Layer 2 of a small transformer language model trained on English Wikipedia (12 layers, counted from 0, width 64).
A neuron's activation on a vector x is SiLU(gate . x) times (in . x), where the dot is the dot product.

Input weights of the MLP neurons that the questions are about. A number n stands for n times 0.0047.
n17 gate: 3 -3 17 -24 -7 -49 -9 -22 -8 28 -19 24 -60 42 -55 44 -39 23 -16 -29 -23 19 8 -38 36 -35 -14 -7 -72 35 -9 -4 -10 42 15 8 -75 -36 2 12 -32 47 -14 -26 13 10 30 54 8 -18 83 -45 -4 57 16 -4 38 -4 23 -48 -35 -6 -25 -39
n19 gate: -46 17 50 -43 -23 -49 -36 -26 -13 0 -2 -70 -69 -17 10 -38 7 27 67 10 -35 -11 -8 -1 -63 32 -52 -8 -51 31 32 11 2 33 -12 -32 -13 -27 -9 46 -31 0 -32 25 -14 0 -11 13 21 -1 -40 -9 -21 -49 12 -6 -6 -19 -39 -10 -12 4 -6 7
n24 gate: 85 -8 -17 40 -16 -32 3 -19 17 5 48 11 13 27 6 -6 -49 31 9 -25 26 -9 20 9 -14 -22 24 -13 78 -59 -5 -35 68 -34 26 23 -4 22 -29 -46 79 -52 0 -17 -8 37 19 8 20 -13 -7 6 -55 -6 -59 -15 -21 1 19 19 9 -48 1 37
n28 gate: -5 16 -33 27 -58 19 -24 3 -17 33 -33 26 -20 23 -87 25 -3 -18 -7 -66 34 8 28 33 26 -6 -3 -59 2 19 44 -2 30 27 16 11 88 33 -5 -15 -11 12 -29 -57 -3 12 -43 -3 16 15 -74 6 -2 35 -15 -8 9 35 29 -10 6 26 -15 25
n31 gate: 9 10 45 36 -37 -72 -6 8 -30 -48 29 -38 -9 -26 -53 38 -9 27 31 13 -21 -46 18 11 12 4 -23 16 32 60 -15 7 40 12 40 -20 7 25 -5 -30 0 -4 -12 -10 -26 12 42 27 -77 -14 -6 -9 -1 4 -51 31 12 28 15 19 -14 -32 -3 -26
n36 gate: -1 24 3 14 19 -16 -50 44 2 -19 18 86 -30 -16 -28 27 -70 14 56 -21 41 -4 20 -35 -51 -13 13 -32 -10 3 3 46 -55 -19 24 -2 8 19 -33 -13 1 57 -19 -43 8 -7 44 -9 3 60 -1 -29 -61 -14 28 13 -44 -32 -19 18 -46 30 -14 13
n68 gate: -20 -17 24 21 32 21 26 8 35 -29 -50 39 -9 7 26 -59 -68 -16 -58 2 -7 36 -45 -10 14 20 -20 -47 -30 75 -39 49 13 22 -33 12 14 -8 44 1 -46 -21 12 -1 -44 -19 -38 -30 3 -43 24 -45 -17 -21 7 -9 40 -18 23 33 -11 -26 -21 47
n70 gate: -5 19 52 -37 -29 -12 0 43 -23 -7 22 23 -49 22 49 -31 -3 6 30 -1 -2 15 -91 -6 22 30 72 -50 2 19 3 -5 14 45 10 -4 -9 8 -5 61 1 20 12 -69 42 -25 -20 30 22 4 -22 -20 13 -16 6 11 -78 11 18 -18 14 27 -8 -31
n99 gate: 37 41 1 -31 -45 -29 -3 29 21 -41 13 24 -25 -2 22 36 -18 18 22 8 41 8 55 9 -34 -2 -42 55 -47 -5 7 29 50 -36 44 -22 29 -24 -7 -3 -13 5 26 21 -14 -38 25 -36 7 -24 55 14 23 -65 66 -6 23 -24 20 17 -19 -38 -36 -36
n113 gate: -5 31 19 12 27 -16 -52 -43 65 6 -25 1 22 -50 -49 -14 -59 35 3 -24 -56 -17 14 50 10 2 12 95 -18 -47 35 13 11 13 14 13 -16 35 44 -6 13 41 6 -31 12 -22 12 -36 6 -1 -17 44 -36 -16 23 -8 -21 10 -39 40 32 -18 29 -13
n119 gate: 37 38 -15 36 41 35 -18 7 22 71 1 -10 -48 29 35 -40 28 27 67 0 11 22 -2 16 1 25 -26 12 11 12 -62 -25 15 -8 2 39 -77 -36 19 61 -48 -66 -1 8 -43 -22 -8 -55 -26 11 34 -22 10 -11 15 -5 24 -26 6 49 51 -60 -11 1
n142 gate: -20 -85 23 82 7 32 -27 -39 -9 16 34 8 -8 75 48 43 -13 -33 -18 -29 -13 2 -22 40 5 1 16 -17 -15 -50 14 -20 20 54 -20 55 0 79 83 -5 11 -2 -63 2 -9 32 37 -38 23 -13 -16 25 -42 10 20 31 -26 -55 22 -20 8 69 -13 -10
n165 gate: 24 49 15 -28 86 21 -5 9 0 -52 -40 6 -32 7 -33 39 -3 52 53 -38 -41 -16 -32 -30 44 41 9 31 51 -49 27 12 -9 -12 18 27 -60 -11 -44 10 16 -5 8 -8 -27 32 12 37 76 9 7 -2 -3 11 13 -6 19 -33 -9 -23 26 47 22 22
n166 gate: 18 13 17 -35 -16 -33 -37 4 11 74 42 -29 5 15 -40 -7 -44 27 -4 -78 54 6 0 21 53 -9 2 47 -12 -21 -18 18 -42 10 -10 21 -3 34 12 36 -1 -32 23 26 7 -33 -21 39 -11 -52 18 -6 -25 14 -27 33 -32 -5 -54 -49 27 -45 -2 32
n167 gate: 40 0 22 20 -25 -41 9 -12 -15 -52 -17 -5 33 -27 -34 9 -34 35 12 -27 11 -58 68 33 -44 2 -52 55 45 -7 -39 -3 -31 16 43 -10 54 -7 -29 19 -3 -26 4 28 52 7 53 58 6 -16 -5 -21 -29 -14 -22 -8 -69 -1 0 22 38 24 27 -10
n183 gate: -8 52 76 37 50 -20 -34 71 -41 4 8 69 -58 7 -12 13 -21 6 -25 -28 -1 -26 -9 -6 0 -58 -7 -12 13 -10 8 13 -6 -38 29 6 17 -9 3 -36 22 -30 -10 18 -24 -6 -53 3 -12 -30 -12 -62 -31 27 10 -13 -13 23 41 41 38 13 34 13
n17 in: -28 -5 6 -4 1 23 -23 18 -24 -28 -12 7 -19 2 -9 -21 22 -13 -13 -19 51 -3 -26 28 89 -17 -27 -10 23 46 26 -6 45 7 -55 22 -12 19 43 -19 23 10 25 5 15 6 6 41 4 -37 11 7 22 -28 -31 -43 14 -57 46 -15 -59 -26 29 -50
n19 in: 4 3 -2 -15 53 -13 13 40 10 -16 10 43 13 -7 33 -4 17 39 0 7 78 -32 -42 -2 18 10 -3 -16 -27 -9 -43 33 -17 -18 -14 43 -27 -8 -15 0 41 -4 -9 54 -2 59 -12 -41 69 7 7 -11 -3 2 -7 -16 56 -9 52 4 -38 43 49 -20
n24 in: -17 15 -26 -24 41 -29 -15 28 -15 -19 -4 7 19 15 -41 67 23 34 -24 25 48 9 -24 11 -2 28 -28 -17 72 -61 -43 29 84 21 -7 16 29 -17 -3 -20 -10 -41 20 -8 5 -14 -5 9 45 -14 7 2 -50 44 -5 -27 -24 -38 -17 21 24 -27 -30 23
n28 in: -58 -29 -67 51 48 -4 18 -17 -53 -1 -6 50 7 22 -12 -33 -35 -10 -43 6 41 -3 29 -6 -3 4 5 -54 6 0 -34 -37 3 -9 -13 -26 -58 37 -9 -53 -47 -8 9 43 29 -49 46 -24 15 5 -51 -32 28 -23 -28 -41 -22 20 10 -1 32 8 8 -70
n31 in: 1 48 -14 20 -41 20 85 39 3 8 -40 -63 -44 4 20 -5 4 10 7 7 30 20 -9 18 19 -5 39 -5 -30 18 -7 10 -20 47 8 68 -19 -40 -38 -4 -26 -36 -14 23 52 39 -21 -29 -8 34 -29 10 -8 -12 -14 30 -10 1 12 4 5 25 25 11
n36 in: 10 -6 -64 32 -20 32 -41 29 62 -1 15 -15 -14 -45 -5 -7 42 -17 23 -39 17 35 32 -29 -6 22 23 -14 -67 52 17 -9 20 -42 9 -13 -32 47 13 66 53 -3 -19 -17 37 -1 69 -30 25 42 -34 11 -29 -44 29 34 -1 -38 -5 -24 8 22 -8 22
n68 in: 9 -93 -19 -10 -5 16 -21 -24 21 -1 -4 -30 -56 -5 41 -14 17 -31 12 16 47 9 -12 -5 4 25 -55 16 -3 58 -59 21 4 31 -46 37 2 -18 1 1 -34 -24 -33 29 -48 -2 2 10 56 -37 -7 -43 -2 3 -44 -1 32 -51 29 4 24 -35 -27 76
n70 in: 2 42 -21 14 14 32 -42 10 -39 -25 -33 -33 64 -2 50 8 -32 -31 34 27 -19 18 36 2 -55 9 2 -49 -5 32 -19 21 -14 9 4 21 3 59 -19 -6 17 -17 -19 -16 33 1 -6 -2 12 -42 -65 -49 -8 -19 -31 38 73 -21 2 3 -9 -13 5 6
n99 in: 11 34 -3 -40 26 3 23 -5 29 3 11 30 13 4 19 -58 -33 -9 1 29 -40 19 -12 -17 -43 17 11 7 38 -4 36 -6 7 3 -39 -1 -15 3 -16 8 12 -3 -34 -19 0 -21 4 62 -10 -9 53 17 -6 10 23 3 24 -50 -57 2 -12 -17 -9 -17
n113 in: -62 14 -30 -53 0 -52 68 -32 36 14 50 22 -27 2 41 -6 -5 16 -39 33 -31 11 -25 -65 -42 -21 24 -6 0 1 -4 22 -13 11 -3 -9 31 -16 8 51 59 1 33 13 -3 8 -34 -16 -7 39 27 23 26 -9 -33 18 41 9 20 52 -2 -3 -25 -52
n119 in: 32 5 0 32 23 20 -32 -45 50 -2 9 -50 -20 22 12 7 34 -45 12 -14 -68 8 -82 -35 34 -41 14 26 56 33 11 20 10 1 24 1 -1 -41 -28 -36 -4 -43 -23 3 -26 7 -36 7 9 -4 -80 -18 -35 -7 7 11 13 -3 -50 4 -10 8 -13 -23
n142 in: -25 18 -23 -14 -32 27 -17 -10 -20 -75 -43 -17 17 42 20 46 -29 -33 13 -17 -16 -28 -26 16 3 7 -16 -8 50 -38 31 -9 36 -5 -48 -14 -17 24 9 -47 60 -10 -50 -4 -5 53 -26 -54 -14 -17 1 -10 -78 16 -21 23 -62 37 9 23 -4 14 -20 -49
n165 in: -4 23 -14 6 -5 70 -13 3 39 -13 -41 2 4 40 32 -5 29 33 45 -23 -35 13 44 29 -23 -40 -65 40 -10 25 -8 -31 0 52 25 21 -32 -23 5 -46 61 -40 -41 2 15 0 14 49 -3 -19 25 -11 -35 -4 -23 -37 12 35 28 31 61 66 12 -4
n166 in: 4 -38 1 9 28 47 64 15 13 -14 21 20 52 -5 24 -11 23 -30 73 41 35 47 1 42 9 -17 11 11 34 -8 -7 13 -21 12 18 5 -24 -38 -10 -12 -36 -13 -4 12 15 -40 10 -45 12 -30 43 -10 -58 -58 20 -5 9 -10 30 16 55 -51 7 10
n167 in: -3 56 6 19 35 -12 0 -63 61 34 -36 14 1 38 16 5 -3 15 -21 7 20 -9 13 23 -3 -31 6 -36 -27 43 -31 -3 34 10 -23 26 24 14 7 -72 -26 46 8 10 -4 23 -12 -33 2 -4 -22 30 -4 9 15 21 36 51 4 32 -10 26 46 -23
n183 in: 5 13 40 -45 34 8 19 83 -16 -10 17 45 -30 31 13 1 -24 -1 -36 -16 5 12 14 -35 -2 10 -5 -11 -51 -17 66 -42 17 5 -64 -11 14 -37 84 15 11 -3 28 -39 2 -40 -10 40 15 -32 -23 -12 -27 -14 6 23 13 -33 -23 15 -7 -35 -7 -2

Each question shows a token from some text and the vector x that enters the MLP there. A number n stands for n times 0.024.

"sh": 32 21 -27 40 21 -10 6 47 19 12 3 -11 -14 -1 8 8 59 -11 -50 1 -18 4 24 -1 5 6 29 66 -32 13 -18 14 -20 18 52 -7 2 -1 -5 23 2 27 -32 25 14 -6 23 -37 -12 25 -21 2 10 45 17 -15 47 12 26 -2 -28 -23 -32 47
Which of these neurons fires most? n142

"all": 23 7 -2 23 6 -31 -24 28 67 1 33 -5 -11 -5 19 7 14 -7 -51 -9 -23 16 18 -30 34 -24 16 20 -11 -26 -36 -14 -5 -6 22 -10 32 -38 16 -47 25 48 -29 50 -3 -74 28 -11 -33 27 -8 -10 17 10 2 -5 -17 24 12 -35 -2 0 -6 16
Which of these neurons fires most? n70

"al": 7 50 -20 37 30 27 43 75 17 10 7 -36 -6 -18 35 -11 33 -4 -5 -22 -14 17 -11 28 -1 37 7 -44 7 9 23 -26 -2 24 10 0 13 -8 -1 2 19 9 -29 -9 0 34 1 -9 28 -1 -46 -26 12 17 35 -10 -16 46 46 -26 -3 -41 12 17
Which neuron fires most, and how strongly? n70, at about 0.71

" ": -12 -1 -34 -3 3 24 -10 -9 -5 11 -19 40 27 14 26 33 -6 18 -8 2 15 -8 -29 8 29 -7 -26 34 -36 -12 -59 -22 18 24 3 -20 -6 -19 -63 -9 -21 19 -21 8 -7 -7 -32 28 10 23 -25 41 41 43 13 -35 6 -14 12 -23 -13 -41 8 -2
Which of these neurons fires most? n36

" Ka": 35 2 -4 -36 32 -14 20 24 -13 12 25 38 -17 11 21 -11 16 -5 -8 -46 -8 19 -28 -2 -1 -6 9 55 13 -8 -42 -6 -11 2 1 12 -19 61 -58 -3 -10 6 -32 -22 36 -18 3 17 5 10 -16 11 26 72 15 -8 -38 -16 -24 38 -49 -6 -10 13
Which neuron fires most, and how strongly? n24, at about 0.13

" so": 18 22 -7 -29 -18 -29 10 32 33 -13 -19 44 9 -18 42 -24 0 -13 5 -9 -19 21 -40 23 9 -33 23 34 -24 -6 -14 -8 -17 15 10 -7 -10 -10 -42 2 31 -1 -32 4 -46 37 5 3 36 -45 4 12 32 42 28 -4 -4 7 21 -7 1 -51 -42 6
Which neuron fires most, and how strongly? n99, at about 0.52

",": 1 -4 14 15 -7 -51 36 -6 -7 -18 -29 35 34 31 36 34 0 4 -32 -11 -3 2 -24 15 0 -24 -23 42 -38 -4 -34 -37 -23 33 12 -23 10 -11 -8 -31 -28 28 -5 13 13 2 -10 37 55 -15 -6 30 2 31 0 -11 -13 43 15 -44 -30 -2 -3 50
Which of these neurons fires most? n167

" I": 21 16 11 -11 11 7 -5 13 44 26 22 8 10 -47 -1 31 6 -69 31 -47 -21 22 -13 -40 -13 11 -8 16 11 7 -21 -23 -23 -13 -12 -34 -16 32 -11 -31 -30 10 -31 -25 25 -15 -4 36 6 20 -28 22 38 56 7 -26 -20 27 20 23 0 -22 -35 31
The three highest activations, in order: n19, n36, n142

" For": -33 40 -4 9 1 -2 9 21 -11 33 50 -2 62 -53 40 -15 22 26 23 -2 -4 -21 -25 -19 -18 10 -16 47 13 -13 -2 -29 -17 24 15 18 -58 27 1 -35 -27 13 -10 -2 8 -16 -6 20 12 -48 -44 6 -14 25 33 14 -31 1 24 12 -8 -10 -51 16
Which of these neurons fires most? n166

" the": -7 32 -25 1 4 -18 -27 3 0 6 -14 47 39 -26 20 34 30 -19 9 15 -19 -5 -13 -23 -4 -29 7 -10 -29 28 -46 -19 -2 48 1 -26 -22 -6 -10 -57 -44 19 32 31 -12 -14 -6 4 33 -6 -44 29 17 27 -26 -3 -11 21 -24 -29 7 -33 -33 18
Which of these neurons fires most? n142

"ne": 1 11 16 -4 6 7 3 58 8 -1 -16 -22 -3 -5 23 -12 13 -28 -17 -25 -51 -16 -13 -40 -51 -37 -8 54 25 37 9 11 -59 -15 11 3 3 -13 -36 -1 -7 36 -13 54 0 13 -20 -10 8 -25 -23 13 10 15 16 6 5 12 -1 -73 -15 -27 43 -8
Which neuron fires most, and how strongly? n24, at about 0.5

"ce": 25 21 -19 49 48 -31 -23 42 7 -2 -17 -18 -43 -47 25 2 19 -14 -27 -39 -20 18 -10 -49 20 -21 -31 -30 -14 0 -10 -26 -6 -14 -23 -7 27 -8 30 -39 17 18 -32 22 -15 -16 -13 9 3 25 15 0 2 13 -1 -1 13 19 5 -41 -28 -33 54 -27
The three highest activations, in order: n183, n17, n166

"s": -41 5 -14 19 48 4 19 30 -4 -20 -16 -62 -14 2 18 22 22 -17 -5 -2 -5 29 19 -12 -36 41 -39 -15 -2 -18 -19 -16 -13 -17 32 -12 53 3 -19 -25 -16 30 -48 -19 4 15 -25 -12 -21 9 -45 -10 17 23 12 -48 29 46 34 -27 -3 -16 15 28
Which neuron fires most, and how strongly? n28, at about 0.38

" East": 18 -3 19 -8 9 -7 24 10 -50 -46 54 -13 29 -21 11 15 -17 -9 37 -9 -15 -20 -24 -24 -34 -22 24 89 -34 -14 -34 -23 -15 -15 11 25 -2 -25 -45 -11 5 44 -9 6 39 5 28 -22 -13 8 -43 -1 12 26 2 22 21 -11 12 0 3 -30 -1 36
Which neuron fires most, and how strongly? n31, at about 0.3

"go": -58 -14 -19 -30 7 -16 21 37 46 -45 -1 38 26 18 4 -36 15 3 -7 -60 -15 15 -12 -33 -14 -22 -15 35 7 -1 -22 -12 36 -29 -24 9 24 18 -6 23 -30 29 -22 33 19 16 -26 -31 25 8 2 33 19 26 21 -3 -44 -20 -15 -42 -45 -23 -17 18
Which neuron fires most, and how strongly? n99, at about 0.17

"en": -32 14 -12 -10 -32 -2 16 22 6 -33 -7 -29 -2 30 10 7 -3 -25 -14 -20 -28 -21 13 -59 -18 -12 11 3 -4 -89 -45 -6 24 27 -31 21 33 -17 1 6 -17 18 -22 9 17 -25 17 -8 -13 9 -41 -3 24 32 25 -33 -2 11 5 -13 -48 -41 15 20
The three highest activations, in order: n166, n165, n36

".": -35 -16 -16 30 1 -7 18 10 -3 -62 17 24 36 -14 7 42 -13 -14 -1 -6 11 24 -21 -26 10 -7 -29 28 -17 -30 11 -31 9 15 -10 -39 -15 14 -10 6 -23 39 5 0 4 46 -10 89 31 -9 -4 21 3 31 -17 -15 -38 24 13 12 -60 -29 -24 14
Which of these neurons fires most? n17

" per": -1 30 26 18 19 25 -1 17 -14 7 16 71 32 0 5 0 17 37 11 -3 -10 -23 -5 -4 24 -25 55 31 -13 -42 -8 -14 4 32 25 10 14 9 -41 -14 -8 -10 0 -24 -17 17 -22 -13 40 32 -20 33 52 29 4 -42 44 0 3 -17 -28 -31 -40 1
Which neuron fires most, and how strongly? n68, at about 0.3

" League": 46 -27 1 6 4 13 12 85 -3 -19 -5 -17 12 -23 5 10 7 46 -12 2 -51 9 -31 11 -14 -25 28 42 -24 45 -25 -27 -28 5 11 -18 -29 -26 18 1 -3 33 -1 -23 -15 -11 -15 -5 -18 22 -66 -7 29 -6 -26 34 -12 -34 14 15 -18 -22 8 41
Which neuron fires most, and how strongly? n31, at about 0.45

"g": -33 -20 1 35 21 40 -7 22 -39 -51 36 5 19 -43 15 -6 65 -12 -30 -12 -30 25 4 9 -21 -35 8 9 5 -19 -19 2 37 4 -23 -34 -13 40 -26 26 -20 12 -61 16 14 -19 0 14 -8 2 19 -9 2 -10 24 -60 3 -14 3 -8 -38 -24 -6 16
Which neuron fires most, and how strongly? n167, at about 0.25

" vi": -14 19 44 -37 17 -11 -20 37 3 -11 9 34 9 -12 33 -6 -11 23 13 -27 -25 -26 10 19 19 -4 67 47 -6 -11 -47 -19 -21 25 33 -5 -45 35 9 20 -18 -9 -1 8 -14 -4 -28 22 11 -49 -1 36 19 38 33 -12 -1 17 19 14 -12 -37 23 -33
Which of these neurons fires most? n183

"'": -12 26 -11 48 14 -9 43 9 16 7 17 -52 -13 -2 20 66 37 -20 -16 34 -15 17 -12 -17 57 11 -14 23 -8 22 -9 -35 -2 -24 27 -36 -19 0 -18 -21 -23 6 2 17 46 12 -31 17 -1 0 -29 17 -13 32 -9 -18 -4 29 15 20 -21 -46 -19 -42
Which of these neurons fires most? n31

" up": 3 23 27 -15 -10 7 16 -6 12 14 22 73 10 -26 5 53 19 7 9 10 -25 -16 -9 17 22 19 -5 54 5 -28 -16 -6 -66 17 14 -6 32 -6 7 18 12 -9 -12 64 -8 -23 -36 21 -6 -52 13 35 26 9 -35 -15 -12 0 14 8 -18 -47 -30 8
The three highest activations, in order: n166, n36, n28

" \"": 20 21 -10 26 15 3 9 -31 -7 22 8 29 9 -29 37 29 -17 24 -62 32 11 21 -21 7 29 -7 0 17 -30 2 -55 -22 -28 42 -1 -16 -12 -12 -18 4 -3 -5 -6 27 -11 -5 -11 38 11 11 0 50 41 49 11 -40 -17 -7 38 -16 -34 -17 -25 5
Which of these neurons fires most? n36